Layer 6 of a small transformer language model trained on English Wikipedia (9 layers, counted from 0, width 96).
A neuron adds its activation times its output weights to the MLP's output. To switch it off is to set its activation to zero at one token and run the rest of the model.
A neuron's activation on a vector x is SiLU(gate . x) times (in . x), where the dot is the dot product.

Input weights of the MLP neurons that the questions are about. A number n stands for (n - 500) times 0.00097.
n0 gate: 622 404 557 376 528 447 462 446 317 457 615 564 427 627 673 551 496 485 802 634 446 589 640 414 772 610 373 698 644 695 627 636 328 357 585 330 424 562 511 711 551 474 466 570 435 651 523 608 282 572 465 466 610 286 774 598 496 596 713 401 321 717 432 473 390 382 717 519 485 394 423 419 531 265 542 711 511 516 383 712 429 635 418 587 758 508 546 458 674 559 531 428 673 591 690 379
n84 gate: 559 582 360 558 387 590 713 627 505 495 658 514 418 725 777 556 750 473 290 332 432 482 587 380 482 773 468 312 326 283 536 415 602 381 459 762 531 550 653 495 403 504 220 526 613 601 686 768 513 237 729 482 509 233 275 594 610 645 358 351 504 271 566 436 226 365 804 595 454 513 491 524 344 262 423 491 264 219 500 422 532 587 606 491 469 349 409 646 648 360 514 469 328 973 316 455
n92 gate: 250 281 649 392 470 669 314 666 818 587 290 550 341 421 447 595 467 631 394 379 516 443 422 488 316 351 451 533 525 484 312 468 351 598 205 625 303 627 484 438 529 304 528 473 435 549 405 685 456 755 549 496 243 615 528 452 559 537 409 291 516 430 757 398 575 395 383 756 496 576 725 555 234 677 492 554 496 459 752 524 180 488 368 629 452 340 435 549 496 492 338 323 512 624 689 420
n122 gate: 601 513 521 421 632 588 732 505 401 297 546 334 449 796 614 621 612 423 411 452 542 841 487 427 429 655 483 616 333 631 330 621 371 521 513 652 420 406 320 569 590 500 714 451 550 547 496 406 558 550 427 582 383 653 266 425 570 707 508 343 373 270 574 428 189 447 422 779 479 312 807 669 696 437 466 677 447 775 517 453 612 615 487 917 492 551 445 835 571 604 538 412 729 371 564 596
n130 gate: 401 432 477 375 401 247 509 441 528 332 378 307 222 531 773 556 514 431 230 509 632 592 574 232 348 546 777 693 459 668 468 509 482 592 532 280 437 505 234 356 449 645 563 229 278 188 642 174 429 603 294 288 415 464 410 643 465 409 602 285 292 477 425 646 379 287 421 200 729 653 592 304 468 406 696 269 343 546 435 509 639 312 601 551 590 523 273 536 558 729 727 405 588 415 330 482
n159 gate: 516 508 379 476 551 456 411 561 215 579 540 555 259 500 850 537 330 639 561 663 419 447 467 587 796 409 541 475 660 342 729 504 359 652 451 492 431 811 399 529 185 704 443 492 464 537 440 398 325 228 336 409 472 584 540 452 449 447 528 345 290 644 340 520 641 523 475 886 545 468 471 577 504 323 810 479 578 517 632 606 438 602 413 751 681 500 488 545 456 613 545 536 359 764 492 540
n160 gate: 419 439 694 420 213 407 630 452 125 488 843 466 488 322 553 720 421 247 447 383 537 570 607 541 460 521 394 295 455 338 810 468 508 545 357 571 580 561 339 256 339 281 282 860 403 541 587 480 591 656 402 449 592 540 528 560 638 597 650 508 488 611 735 488 388 531 333 670 365 468 516 521 582 592 492 686 418 715 409 496 512 341 455 679 664 525 536 467 500 229 549 512 396 356 463 524
n188 gate: 479 657 415 450 827 525 475 527 561 509 470 456 560 765 594 448 726 453 539 312 415 500 323 574 504 196 704 504 534 530 607 437 487 496 629 412 622 766 618 513 392 418 733 192 432 526 571 174 537 467 423 517 572 487 479 433 351 470 421 618 670 504 156 457 774 537 631 619 852 41 410 317 603 626 624 673 713 556 461 547 295 461 741 417 378 629 432 419 630 483 534 390 417 425 509 475
n0 in: 356 433 484 638 512 434 512 508 424 408 247 240 802 725 473 516 564 551 532 456 347 543 361 652 461 772 727 548 548 422 429 427 309 824 571 238 457 224 694 464 492 504 461 508 555 658 768 716 818 577 449 584 655 500 527 508 344 527 634 544 675 421 245 335 456 339 569 426 464 426 555 364 615 585 512 329 410 560 512 567 632 457 532 452 639 591 563 602 492 637 477 477 244 488 468 473
n84 in: 264 542 407 591 365 218 384 655 472 591 458 553 239 627 435 305 533 336 477 452 267 650 302 500 560 771 649 495 340 514 692 518 311 852 350 610 532 505 412 424 614 536 319 271 708 298 432 396 641 477 448 708 334 523 306 436 853 547 337 557 418 660 206 733 833 402 428 388 378 518 439 813 627 592 542 699 854 623 420 771 681 528 420 433 633 401 495 463 317 596 500 772 457 408 721 509
n92 in: 287 491 360 361 465 568 385 413 365 658 730 469 260 600 491 640 557 246 371 513 577 401 426 365 546 269 688 539 716 359 603 492 600 500 547 271 178 504 640 378 400 644 360 393 419 366 579 587 630 349 431 504 610 387 551 563 500 210 517 694 217 526 416 342 631 553 654 517 478 415 440 783 297 411 449 552 706 465 695 646 609 784 431 632 196 302 419 594 681 482 500 462 605 227 392 745
n122 in: 345 483 276 436 563 560 466 440 368 456 539 267 660 420 530 681 430 522 853 456 202 138 417 535 441 377 375 522 413 336 717 372 720 657 548 509 380 269 402 482 742 596 216 354 513 905 559 479 437 534 435 492 722 542 586 593 722 440 681 389 550 552 692 604 151 500 371 509 670 517 461 632 587 808 556 619 388 496 460 422 385 591 299 735 504 395 302 699 449 522 401 401 504 559 548 440
n130 in: 236 332 601 478 454 461 482 376 451 305 509 326 558 212 513 446 698 562 860 505 500 513 487 392 444 523 646 469 598 341 438 539 599 749 473 723 837 660 579 527 334 551 645 428 504 496 388 483 305 400 308 453 631 625 863 821 286 460 431 327 762 763 532 416 459 415 468 526 518 312 727 681 656 421 549 531 564 334 455 469 721 353 433 409 731 224 544 380 661 364 310 789 419 365 437 456
n159 in: 517 453 693 415 536 633 423 421 504 465 526 571 669 534 651 628 267 669 678 504 384 361 627 711 615 55 612 548 661 457 292 296 342 643 456 877 526 626 692 522 522 508 449 616 423 478 681 483 534 669 600 391 496 644 291 525 362 513 614 704 567 382 375 357 518 467 247 319 552 398 530 582 422 436 327 504 550 404 745 218 632 678 574 238 760 596 534 526 751 434 121 483 487 318 605 526
n160 in: 647 689 387 628 483 370 853 604 265 478 601 408 462 492 546 500 526 525 661 617 243 479 266 393 434 294 744 585 721 597 458 479 710 653 428 179 462 492 654 599 877 626 496 508 446 377 702 586 405 483 534 393 400 545 496 728 414 201 615 756 602 457 587 601 655 585 721 462 572 496 542 597 360 608 411 221 277 611 491 602 444 623 321 400 508 547 332 205 488 621 643 442 530 517 385 525
n188 in: 596 517 333 307 552 442 496 320 389 324 650 348 706 533 559 594 718 475 403 311 458 504 538 334 545 440 416 648 453 700 353 545 453 226 584 724 417 441 633 453 675 565 621 411 517 610 574 516 459 249 318 626 421 365 720 529 573 709 390 539 321 770 478 337 470 440 397 349 281 877 116 351 415 723 374 602 673 479 330 487 376 685 318 431 558 475 542 638 587 517 458 214 444 484 618 384

Output weights of the MLP neurons that the questions are about. A number n stands for (n - 500) times 0.0013.
n0: 453 467 488 582 594 658 703 352 602 630 431 649 601 568 489 437 285 297 579 580 632 738 488 386 457 526 426 569 512 347 466 583 461 388 567 447 606 670 361 375 221 480 544 293 261 510 384 364 390 340 399 549 635 541 299 603 401 585 298 400 578 567 533 482 538 442 511 230 401 516 749 392 573 430 540 556 340 374 434 674 424 570 485 397 552 622 389 347 521 303 469 529 487 507 322 499
n84: 470 453 448 591 561 342 881 530 349 526 521 517 341 684 255 726 285 655 458 313 655 490 521 489 644 603 771 645 203 517 609 575 578 373 482 730 699 355 428 433 269 406 633 618 629 360 586 541 643 326 489 518 551 397 582 542 408 317 706 616 399 520 472 610 367 141 406 486 414 482 204 526 295 475 554 425 402 573 598 548 555 444 341 754 529 647 617 348 660 364 666 618 396 742 341 601
n92: 450 560 513 470 507 462 307 239 618 335 222 663 499 502 555 483 512 687 389 632 563 603 317 329 570 743 785 399 415 703 560 541 469 293 562 553 561 630 465 393 473 324 471 727 469 353 420 520 618 614 458 517 427 395 746 506 480 215 363 443 548 499 515 393 501 258 393 496 534 506 638 289 614 581 701 713 621 466 665 638 375 426 669 312 782 614 553 639 682 458 572 261 324 119 642 396
n122: 380 664 620 480 578 350 396 155 330 361 236 418 642 452 298 583 374 428 607 440 287 623 523 509 429 584 518 721 504 507 318 536 493 670 480 302 760 661 414 519 491 522 585 432 471 340 668 512 487 470 539 560 766 451 437 570 439 388 491 464 775 566 438 196 549 500 384 577 500 558 455 247 410 610 615 405 407 498 497 605 714 431 633 642 489 411 684 607 445 481 437 267 615 195 560 702
n130: 566 521 250 557 571 520 421 557 525 327 488 236 460 591 448 480 559 716 345 482 447 469 577 133 353 572 624 531 517 549 447 359 357 648 727 615 700 505 263 539 602 476 463 191 644 155 596 29 546 546 597 556 518 571 370 479 603 208 552 376 494 169 494 436 398 728 327 310 628 673 460 489 655 621 730 355 536 516 474 457 536 477 439 350 613 580 503 298 570 591 337 457 792 475 602 331
n159: 625 423 731 468 675 445 416 663 551 585 309 429 696 421 431 729 555 488 176 568 544 598 529 386 721 495 538 445 340 485 372 522 519 438 659 431 336 702 353 467 486 561 464 544 582 641 234 480 369 454 361 636 613 367 650 612 473 433 532 456 386 282 498 646 509 456 583 610 512 362 493 451 392 514 673 373 791 449 417 371 480 438 512 465 465 605 474 719 620 497 392 684 336 717 371 275
n160: 503 490 427 682 472 220 323 698 701 461 752 426 596 462 454 309 463 277 377 455 487 241 338 372 503 516 547 657 579 203 722 411 527 611 583 641 546 520 660 595 710 539 375 441 625 701 456 453 380 449 356 416 570 599 505 492 530 415 481 515 678 371 409 521 296 421 518 295 375 495 563 514 684 285 744 397 608 475 755 631 779 653 275 432 632 573 601 524 635 450 501 740 376 366 518 407
n188: 504 294 293 611 233 348 563 296 481 678 469 529 522 295 499 388 547 473 268 649 553 344 722 747 573 534 458 544 512 449 652 727 498 689 617 449 459 855 317 273 280 509 291 344 499 549 371 369 581 776 529 646 593 598 312 690 430 426 495 427 749 307 417 365 487 434 354 374 459 350 754 443 513 595 445 513 690 454 357 422 437 527 340 506 516 394 472 650 511 564 425 490 501 350 506 320

Each question names a token from some text and the token that comes next. It shows the vector x that enters the MLP there. A number n stands for (n - 500) times 0.0085.

Then comes g, the gradient of the next token's log-probability with respect to the MLP's output, scaled to length 1. A neuron's effect is roughly proportional to its activation times (output weights . g). A number n stands for (n - 500) times 0.00084.

"ion", then " of"
x: 571 544 780 679 531 467 430 142 598 393 560 592 471 623 560 450 496 647 527 609 527 555 507 542 588 532 516 642 416 324 424 624 330 573 598 504 524 535 480 477 582 598 502 577 622 647 524 459 540 603 450 407 453 414 559 520 576 368 477 474 623 502 487 378 559 650 701 413 309 460 457 487 500 555 419 488 430 491 453 624 436 567 475 544 622 589 560 398 476 645 530 291 346 464 733 635
g: 626 546 447 412 388 666 483 668 578 437 332 562 437 696 469 667 502 437 581 502 363 540 246 631 783 537 601 438 304 370 231 530 457 436 632 578 595 506 399 688 346 439 465 348 455 463 468 292 563 481 465 441 449 486 592 648 501 421 336 546 656 488 558 342 409 476 676 706 402 378 398 481 214 562 487 457 621 284 338 502 270 560 461 562 586 744 453 651 750 550 314 496 562 529 433 486
Which neuron, switched off, lowers the next token's probability most? n0

"a", then "u"
x: 497 610 623 357 396 775 496 340 556 732 444 631 559 440 497 274 643 544 519 442 368 478 615 456 379 502 692 418 363 400 533 477 404 365 775 539 485 513 462 495 532 751 498 649 472 446 737 585 398 524 465 554 402 410 389 567 439 443 431 649 547 618 370 563 653 592 430 386 591 441 583 379 542 338 620 569 482 490 419 609 410 498 430 501 493 413 549 548 520 753 573 500 620 545 576 581
g: 277 446 346 463 427 444 493 446 421 516 475 409 235 599 410 634 439 383 729 611 448 347 567 657 317 610 578 312 403 693 555 663 433 453 569 558 102 340 515 465 548 327 487 571 568 451 613 521 468 675 462 377 422 671 601 542 539 446 431 509 607 782 577 702 663 369 442 330 541 487 549 484 438 304 422 645 483 515 573 526 440 428 445 600 720 605 593 230 593 692 504 402 675 494 493 474
Which neuron, switched off, raises the next token's probability most? n122

"on", then " L"
x: 503 572 387 586 613 482 564 258 469 632 419 556 556 437 658 416 518 381 527 617 540 349 492 495 388 560 459 344 213 501 533 338 405 373 496 458 605 415 407 284 624 630 316 542 482 481 563 461 484 543 519 589 474 484 534 593 802 442 580 222 411 427 605 307 510 539 463 728 404 514 557 489 625 559 594 575 507 367 553 517 506 564 295 625 477 557 582 604 517 509 563 499 571 271 559 628
g: 706 602 495 489 483 446 343 561 567 639 375 517 501 396 530 340 474 818 570 278 390 576 533 577 522 469 639 314 545 420 464 549 297 502 435 171 470 605 575 542 443 486 602 562 370 567 533 239 760 373 626 541 711 630 633 531 551 446 455 475 415 468 360 381 582 523 446 557 319 520 475 348 603 784 752 458 640 630 388 323 572 501 608 446 574 588 599 386 456 661 713 358 568 566 487 668
Which neuron, switched off, lowers the next token's probability most? n122

"ri", then "or"
x: 449 538 631 535 519 680 542 458 453 535 375 707 657 426 707 491 726 675 528 641 499 561 580 472 422 616 769 384 393 608 585 398 629 254 424 410 525 551 409 459 483 715 487 366 440 340 502 516 422 416 492 572 469 265 301 605 574 495 586 200 434 444 365 515 527 527 436 458 759 573 616 432 654 542 483 604 456 353 523 551 356 644 419 657 470 416 615 538 682 512 554 472 570 497 551 388
g: 672 419 482 714 594 693 583 479 365 471 547 542 452 570 403 761 457 324 513 734 389 453 602 515 423 573 432 547 467 456 499 468 561 476 421 453 572 464 596 666 489 352 339 461 333 446 727 545 549 617 434 548 441 540 314 437 488 483 593 417 616 482 460 587 690 428 760 448 369 664 491 523 483 485 346 459 614 551 461 668 646 312 779 567 176 754 509 321 461 509 131 511 533 531 331 589
Which neuron, switched off, raises the next token's probability most? n0

"O", then "t"
x: 414 653 587 545 621 506 438 186 522 508 452 602 404 272 366 478 608 521 490 545 467 447 567 475 568 436 656 241 518 601 478 732 344 446 447 610 674 480 539 577 670 439 390 420 408 511 420 568 447 466 545 440 428 527 505 587 469 333 463 553 563 453 445 428 558 568 612 529 453 526 474 363 647 463 361 594 547 516 510 554 308 689 454 482 566 381 466 299 522 461 496 530 616 406 668 651
g: 564 589 462 428 420 517 373 586 428 423 541 389 363 640 695 538 597 475 264 541 749 398 421 589 510 510 496 530 796 312 724 555 644 441 674 648 472 427 499 393 759 476 328 412 536 398 586 364 399 568 507 606 442 515 567 468 481 322 502 560 406 500 512 664 219 334 361 653 158 525 463 525 463 688 438 625 328 576 477 643 473 545 529 392 692 334 471 543 672 543 630 538 454 387 552 744
Which neuron, switched off, lowers the next token's probability most? n0

" st", then "ated"
x: 632 498 593 524 632 505 363 249 522 715 513 554 407 429 496 538 442 607 617 561 559 590 631 404 317 450 509 262 339 402 474 509 446 345 508 549 532 534 573 296 443 432 525 464 347 460 460 375 499 483 473 682 391 582 606 697 600 466 660 450 596 598 500 531 675 539 641 284 736 522 510 459 634 501 308 560 580 662 393 392 496 382 597 565 521 477 449 485 595 439 537 367 475 458 485 544
g: 530 684 645 465 615 528 470 674 514 463 513 408 304 767 390 487 417 488 444 478 666 603 504 456 305 637 703 602 472 614 576 461 213 392 603 463 479 499 382 660 608 551 534 348 401 433 494 305 592 298 688 617 477 401 325 680 343 581 647 701 470 350 429 434 511 547 359 734 482 325 606 567 501 598 359 645 489 501 478 645 633 453 557 708 483 364 535 425 317 602 689 342 538 289 531 328
Which neuron, switched off, lowers the next token's probability most? n130

"t", then "ent"
x: 708 459 712 468 413 554 490 431 507 517 360 750 406 603 366 504 648 701 564 487 343 457 493 502 462 489 505 462 339 393 554 505 507 429 595 597 502 540 374 386 429 314 425 522 458 611 460 462 595 654 441 563 494 490 569 754 540 492 630 250 500 563 358 481 368 589 360 401 370 658 342 416 671 405 676 439 560 532 177 446 562 462 447 542 640 606 640 273 630 484 449 507 539 610 644 591
g: 457 771 690 404 455 334 334 528 467 487 648 705 403 692 485 488 580 526 667 523 485 301 485 576 577 412 583 445 527 718 593 521 554 416 575 477 533 438 621 703 213 635 310 538 631 501 340 527 469 472 651 636 512 373 527 576 626 448 587 497 699 321 618 743 517 275 505 769 524 467 210 475 581 394 369 490 351 480 565 639 452 389 350 382 592 450 410 393 636 477 388 600 326 477 479 344
Which neuron, switched off, raises the next token's probability most? n160

" t", then "our"
x: 531 564 623 533 624 651 607 242 481 548 441 679 402 295 539 514 444 620 602 426 455 599 600 499 536 482 654 225 374 392 324 587 349 401 564 542 487 546 494 329 526 403 332 545 592 501 453 450 494 505 600 712 474 478 661 664 427 569 509 468 638 665 471 491 567 541 463 304 534 525 393 509 666 437 495 547 534 481 494 514 382 556 487 547 515 504 581 532 588 339 385 500 390 554 550 623
g: 519 709 526 623 525 492 623 497 606 426 666 551 685 497 590 370 454 461 575 594 527 580 591 531 446 350 377 425 704 526 559 400 473 581 560 463 393 356 606 628 642 330 440 494 256 654 622 326 408 589 544 425 591 518 437 708 350 704 393 522 561 646 631 647 456 413 676 606 582 475 576 397 459 693 575 357 485 373 680 447 473 380 626 693 357 505 341 463 526 338 163 379 135 600 413 612
Which neuron, switched off, lowers the next token's probability most? n130

"ing", then " "
x: 621 536 626 418 537 729 551 442 446 579 352 462 401 679 642 432 571 584 401 450 531 375 528 414 637 548 523 567 569 396 427 584 606 571 354 455 371 631 427 348 498 465 335 509 443 653 420 447 571 600 405 604 353 549 543 401 459 339 543 508 460 519 649 375 499 683 517 589 571 484 325 539 511 466 637 575 529 208 381 507 356 604 238 627 545 537 406 173 438 693 609 391 468 536 651 647
g: 495 222 664 586 444 449 644 548 503 669 488 549 632 324 465 472 551 576 644 505 119 536 267 515 466 569 683 329 706 541 592 370 459 650 352 635 410 481 544 463 556 534 446 625 406 731 671 300 429 559 490 404 642 607 620 339 595 482 593 656 502 523 490 560 592 300 570 465 582 491 583 634 425 343 363 540 485 493 392 381 701 449 384 648 535 432 670 274 220 413 576 381 542 398 616 552
Which neuron, switched off, raises the next token's probability most? n92

"0", then "9"
x: 349 509 634 463 529 542 693 348 415 500 548 428 391 463 416 484 594 504 435 588 686 381 549 436 397 385 730 504 502 484 489 728 554 376 545 441 332 497 446 637 583 635 306 543 563 645 455 462 483 553 457 267 483 671 562 626 472 431 755 342 644 510 512 475 582 537 454 488 396 529 272 506 527 456 496 504 293 256 575 283 545 562 360 532 548 456 379 341 447 410 382 569 519 532 406 520
g: 403 392 513 511 667 572 369 611 442 527 462 641 347 370 644 484 523 489 474 572 334 313 539 404 523 707 410 452 431 440 732 306 630 359 590 495 392 638 921 703 490 583 579 484 632 559 532 412 357 596 365 461 432 487 529 323 362 389 582 516 573 446 454 349 257 436 265 280 417 559 568 181 674 606 637 551 497 470 670 455 478 447 443 520 440 590 537 435 593 368 361 705 550 450 613 397
Which neuron, switched off, lowers the next token's probability most? n160

"s", then "o"
x: 552 509 549 450 604 486 219 282 655 500 452 645 643 715 493 425 536 399 502 403 592 381 479 550 376 461 531 433 408 305 426 674 626 579 494 491 442 561 498 401 329 395 434 685 392 519 277 500 392 417 460 430 390 606 608 584 576 455 715 463 522 529 478 447 493 540 501 485 518 698 444 580 574 411 503 464 446 267 572 545 683 502 464 572 459 379 461 629 503 318 639 443 747 516 699 635
g: 458 667 657 681 716 470 439 422 426 606 420 491 521 517 637 332 566 684 470 550 457 490 526 269 434 704 610 413 646 444 531 235 383 188 433 551 269 396 543 345 506 426 534 637 400 544 588 451 560 461 254 512 349 638 652 574 751 457 461 199 465 488 432 470 564 283 553 534 529 455 573 550 548 511 615 646 601 566 519 495 265 617 506 532 710 538 289 374 561 499 561 441 717 440 320 508
Which neuron, switched off, lowers the next token's probability most? n92

" P", then "et"
x: 455 535 495 525 537 480 337 77 477 613 448 560 462 333 560 556 489 591 570 444 517 540 546 524 436 439 642 292 469 504 424 620 469 470 657 489 536 520 546 455 409 427 416 561 448 672 419 629 503 462 543 629 517 592 475 546 454 435 630 450 670 394 406 486 612 512 562 370 420 607 437 565 672 481 483 507 498 536 421 711 421 591 370 494 541 555 510 361 594 407 483 576 663 477 431 708
g: 121 418 440 565 295 634 453 524 401 561 523 519 549 582 620 567 474 614 497 472 383 578 338 411 416 555 504 538 476 469 516 337 710 429 551 386 464 499 154 479 365 399 488 551 536 773 484 477 237 364 702 475 268 411 416 291 474 448 511 495 476 600 599 462 540 350 482 669 353 596 497 662 518 692 529 513 328 349 586 446 488 665 382 736 444 474 603 580 423 423 555 439 490 193 645 645
Which neuron, switched off, lowers the next token's probability most? n130

" st", then "ud"
x: 653 537 617 490 609 494 449 252 525 699 542 561 444 427 439 487 452 569 626 530 558 559 630 416 405 434 525 256 278 337 472 523 416 448 520 611 520 559 572 257 466 439 505 471 343 435 386 375 497 435 460 719 419 507 642 709 548 501 597 410 646 656 409 490 594 599 660 263 652 502 479 429 631 479 283 561 588 572 436 403 473 490 554 583 514 546 471 468 577 445 509 426 471 470 497 576
g: 429 452 439 391 291 603 447 592 649 458 502 296 714 511 563 553 710 351 537 667 458 420 672 511 419 405 352 425 573 418 705 474 506 578 588 676 471 651 278 419 358 650 581 574 437 350 475 398 321 645 578 432 324 241 534 577 621 583 513 525 403 498 386 353 421 194 464 381 475 739 534 387 437 527 532 308 376 650 645 320 385 239 617 463 372 508 445 703 476 500 446 407 593 648 586 487
Which neuron, switched off, lowers the next token's probability most? n188

"s", then "k"
x: 587 531 681 473 645 519 279 258 707 601 359 586 536 585 528 537 476 461 510 659 569 436 541 490 326 559 497 504 492 367 387 711 480 415 474 556 413 510 470 465 520 401 462 726 479 691 564 504 363 507 425 394 281 627 598 450 572 309 462 518 561 499 585 438 586 577 532 333 644 641 361 656 594 563 508 580 464 472 512 526 545 415 524 585 690 451 463 616 453 420 433 357 489 409 759 469
g: 497 648 568 634 610 290 527 648 503 634 496 474 623 433 467 537 556 509 663 200 470 533 254 262 544 641 578 518 651 651 653 669 564 580 176 764 423 355 381 693 529 408 588 449 454 271 558 520 343 479 648 392 403 678 371 334 567 504 369 603 674 527 505 349 411 399 475 520 521 340 374 621 663 617 578 471 524 541 434 446 430 487 277 617 509 415 322 641 438 516 633 620 576 496 530 380
Which neuron, switched off, lowers the next token's probability most? n92

"ov", then "ers"
x: 679 605 554 483 587 596 361 400 514 622 472 601 553 393 577 494 488 794 686 601 544 278 615 510 558 529 436 228 418 501 502 574 319 540 617 521 463 298 525 369 483 374 483 502 580 476 220 476 563 522 489 576 503 723 358 576 640 481 473 420 597 454 618 374 643 590 366 543 480 487 440 599 664 439 565 479 392 302 481 413 422 663 379 602 496 420 480 409 430 469 604 450 585 531 653 649
g: 506 506 462 501 799 537 530 486 573 488 325 576 459 708 640 614 399 331 512 446 552 545 478 580 609 675 735 604 356 563 667 636 589 711 540 498 412 333 607 488 531 463 456 435 272 490 576 472 830 427 341 369 493 442 418 620 314 329 392 547 535 626 380 466 548 507 415 647 514 499 523 613 539 770 590 316 575 462 654 498 468 645 475 527 437 467 298 479 358 572 486 620 599 930 610 559
Which neuron, switched off, lowers the next token's probability most? n92

" s", then "p"
x: 444 564 570 518 516 546 406 266 442 607 381 685 521 516 498 419 576 514 700 379 506 504 570 363 379 494 656 345 446 304 494 661 439 369 491 585 508 509 394 444 455 509 506 697 443 388 379 396 649 507 588 557 402 412 602 461 345 594 592 534 712 440 424 483 513 532 746 452 588 506 393 442 768 316 441 508 477 476 556 532 466 547 442 495 671 558 326 515 584 296 412 614 371 534 514 640
g: 171 453 696 418 377 473 441 529 711 624 567 329 379 265 474 533 606 554 518 549 698 507 532 485 424 444 510 541 455 575 706 515 491 461 373 445 678 457 608 508 613 688 534 315 420 505 618 508 408 704 474 478 432 320 735 670 327 517 369 465 513 437 572 323 254 536 587 783 699 515 361 491 345 465 453 505 481 480 319 558 496 556 373 299 482 368 230 502 477 612 412 637 507 266 585 493
Which neuron, switched off, lowers the next token's probability most? n84

"n", then " as"
x: 589 602 462 536 540 587 648 223 448 525 583 611 388 548 621 524 611 780 474 501 379 473 446 481 501 616 539 450 514 492 523 387 545 389 379 464 505 532 505 709 484 490 293 537 455 519 431 650 666 601 543 402 323 637 584 588 555 524 599 539 640 479 355 620 523 492 531 515 573 506 536 398 427 329 463 403 423 668 478 641 504 513 468 657 492 472 345 536 401 588 765 775 437 395 577 628
g: 629 570 341 335 604 621 303 502 425 541 605 314 522 312 551 439 505 497 485 577 459 548 857 502 483 554 211 431 617 512 590 353 745 529 548 555 354 498 265 571 523 481 532 440 492 340 741 464 341 653 474 469 621 457 397 438 339 398 633 627 510 627 434 570 383 452 410 545 388 403 750 601 716 529 359 574 568 453 496 659 699 718 364 634 317 704 603 622 478 414 393 480 387 453 591 466
Which neuron, switched off, lowers the next token's probability most? n188

"ed", then " it"
x: 665 475 543 411 594 540 439 237 450 405 469 453 388 670 549 375 550 544 467 440 456 420 669 543 570 477 568 529 582 526 622 608 504 507 537 519 449 590 515 435 601 543 350 591 565 444 383 435 590 487 438 388 511 386 548 481 488 364 658 461 512 424 565 437 536 727 548 530 824 546 513 544 457 431 390 621 492 366 305 617 357 569 233 570 516 668 362 339 392 478 596 259 546 348 681 369
g: 646 456 280 595 433 398 527 396 479 753 496 573 414 735 788 662 687 505 460 364 502 629 352 657 570 490 582 669 484 561 518 438 546 512 303 344 454 444 240 403 498 585 383 474 606 340 353 692 482 459 622 478 360 323 466 591 580 605 293 523 402 464 630 465 397 295 560 508 368 548 341 505 394 462 697 343 474 672 376 574 510 295 544 352 321 548 474 683 481 562 437 692 362 518 692 432
Which neuron, switched off, lowers the next token's probability most? n0

"k", then " C"
x: 517 587 540 560 638 426 458 348 334 707 445 578 425 659 441 450 504 461 644 592 649 510 399 322 412 597 349 390 717 466 476 377 339 682 435 521 358 382 515 440 694 491 378 495 533 467 473 570 677 483 288 517 469 484 617 353 498 207 354 534 576 472 483 512 597 538 688 407 422 510 540 537 602 457 491 517 408 449 657 675 495 671 441 554 613 635 435 627 439 571 702 378 690 446 617 578
g: 486 354 544 551 578 709 562 315 446 526 406 353 522 649 466 585 650 537 374 425 659 431 547 541 557 544 430 634 359 403 558 565 450 583 407 331 525 527 588 543 625 634 579 597 388 550 693 183 412 459 505 162 371 514 651 493 558 489 635 628 475 676 683 383 685 620 343 512 637 567 386 453 478 412 385 494 358 614 642 413 803 361 738 423 319 306 393 360 476 742 602 464 533 584 451 562
Which neuron, switched off, raises the next token's probability most? n0

" for", then " \""
x: 572 598 475 497 583 560 658 359 406 566 377 587 454 430 626 469 624 695 335 536 379 543 355 447 402 387 568 368 385 446 690 485 530 381 248 339 370 414 444 491 759 593 395 610 509 449 507 368 413 531 522 417 439 326 519 550 558 493 675 537 498 438 676 531 543 695 489 408 452 463 340 439 613 349 406 485 675 541 420 681 435 600 411 502 567 485 505 391 491 497 448 507 431 425 718 693
g: 536 418 300 525 399 460 582 623 595 581 588 616 686 438 754 485 459 311 418 296 270 696 460 578 559 526 382 619 557 598 552 323 450 598 448 603 538 492 374 746 429 346 427 561 595 574 531 495 194 576 213 562 524 344 446 474 361 776 328 634 566 462 570 421 339 562 340 356 547 445 622 568 313 497 456 501 524 636 500 450 793 463 378 440 443 608 440 617 409 635 409 311 624 428 438 595
Which neuron, switched off, lowers the next token's probability most? n160

"e", then "y"
x: 548 546 528 637 574 492 599 256 635 468 454 500 559 614 551 482 436 503 579 582 426 512 567 290 546 585 694 479 459 541 390 487 481 455 357 497 530 745 484 471 554 641 431 503 571 476 498 403 604 494 271 498 525 509 395 489 490 337 581 488 745 544 287 405 612 611 646 367 837 415 418 418 535 470 384 573 443 381 381 598 281 575 524 397 724 519 519 531 440 642 609 466 630 382 640 611
g: 610 460 548 658 612 239 450 485 346 512 467 726 787 602 515 420 381 275 647 369 541 514 605 532 530 685 559 449 624 393 459 475 671 522 437 448 581 534 384 541 334 588 513 555 563 817 512 660 538 619 440 598 530 494 480 739 591 551 643 427 527 765 416 685 325 512 373 365 496 346 539 746 394 620 461 398 435 386 455 389 521 554 214 571 329 630 451 669 404 468 582 501 288 531 454 614
Which neuron, switched off, lowers the next token's probability most? n0

"or", then "it"
x: 590 628 558 387 574 386 459 341 536 444 483 639 482 671 433 381 509 770 560 652 499 599 532 610 358 586 576 539 203 360 365 634 464 516 529 399 521 295 727 525 688 484 576 663 559 617 613 572 616 524 590 551 398 556 542 541 688 253 426 386 632 401 458 390 464 673 489 510 252 489 424 461 546 471 452 601 537 609 501 404 514 522 502 463 537 563 531 470 433 461 605 316 505 369 658 334
g: 463 544 240 417 509 697 404 689 336 624 546 608 617 462 542 486 563 470 479 630 454 581 490 121 594 507 475 390 341 453 573 371 419 522 544 710 651 526 703 488 444 591 611 615 606 433 570 451 653 612 416 608 450 473 543 296 303 528 506 478 419 729 517 360 378 525 435 386 333 476 486 217 606 308 725 477 489 308 462 552 279 411 391 549 328 650 676 483 448 306 433 383 485 380 409 349
Which neuron, switched off, lowers the next token's probability most? n92

" In", then "c"
x: 487 521 479 645 639 548 465 142 510 616 384 704 462 386 498 669 700 455 399 580 311 386 493 387 563 468 624 417 440 472 435 577 457 352 579 593 426 578 373 520 637 563 495 514 487 449 486 578 483 530 582 480 512 673 582 556 583 402 684 546 596 383 615 363 422 606 686 598 322 572 281 441 560 462 496 663 557 585 430 662 374 560 486 431 472 424 466 524 466 410 607 552 633 436 578 581
g: 298 551 508 616 461 611 603 551 395 606 649 443 648 499 522 411 622 421 523 477 455 336 443 486 283 741 606 549 408 413 360 692 536 569 263 634 548 698 717 667 683 440 654 455 452 503 505 450 500 543 679 566 402 430 322 503 502 609 327 351 376 565 565 540 332 672 698 614 514 399 348 782 545 518 657 492 608 700 381 709 719 378 646 370 633 529 280 559 589 509 494 404 394 401 459 515
Which neuron, switched off, lowers the next token's probability most? n0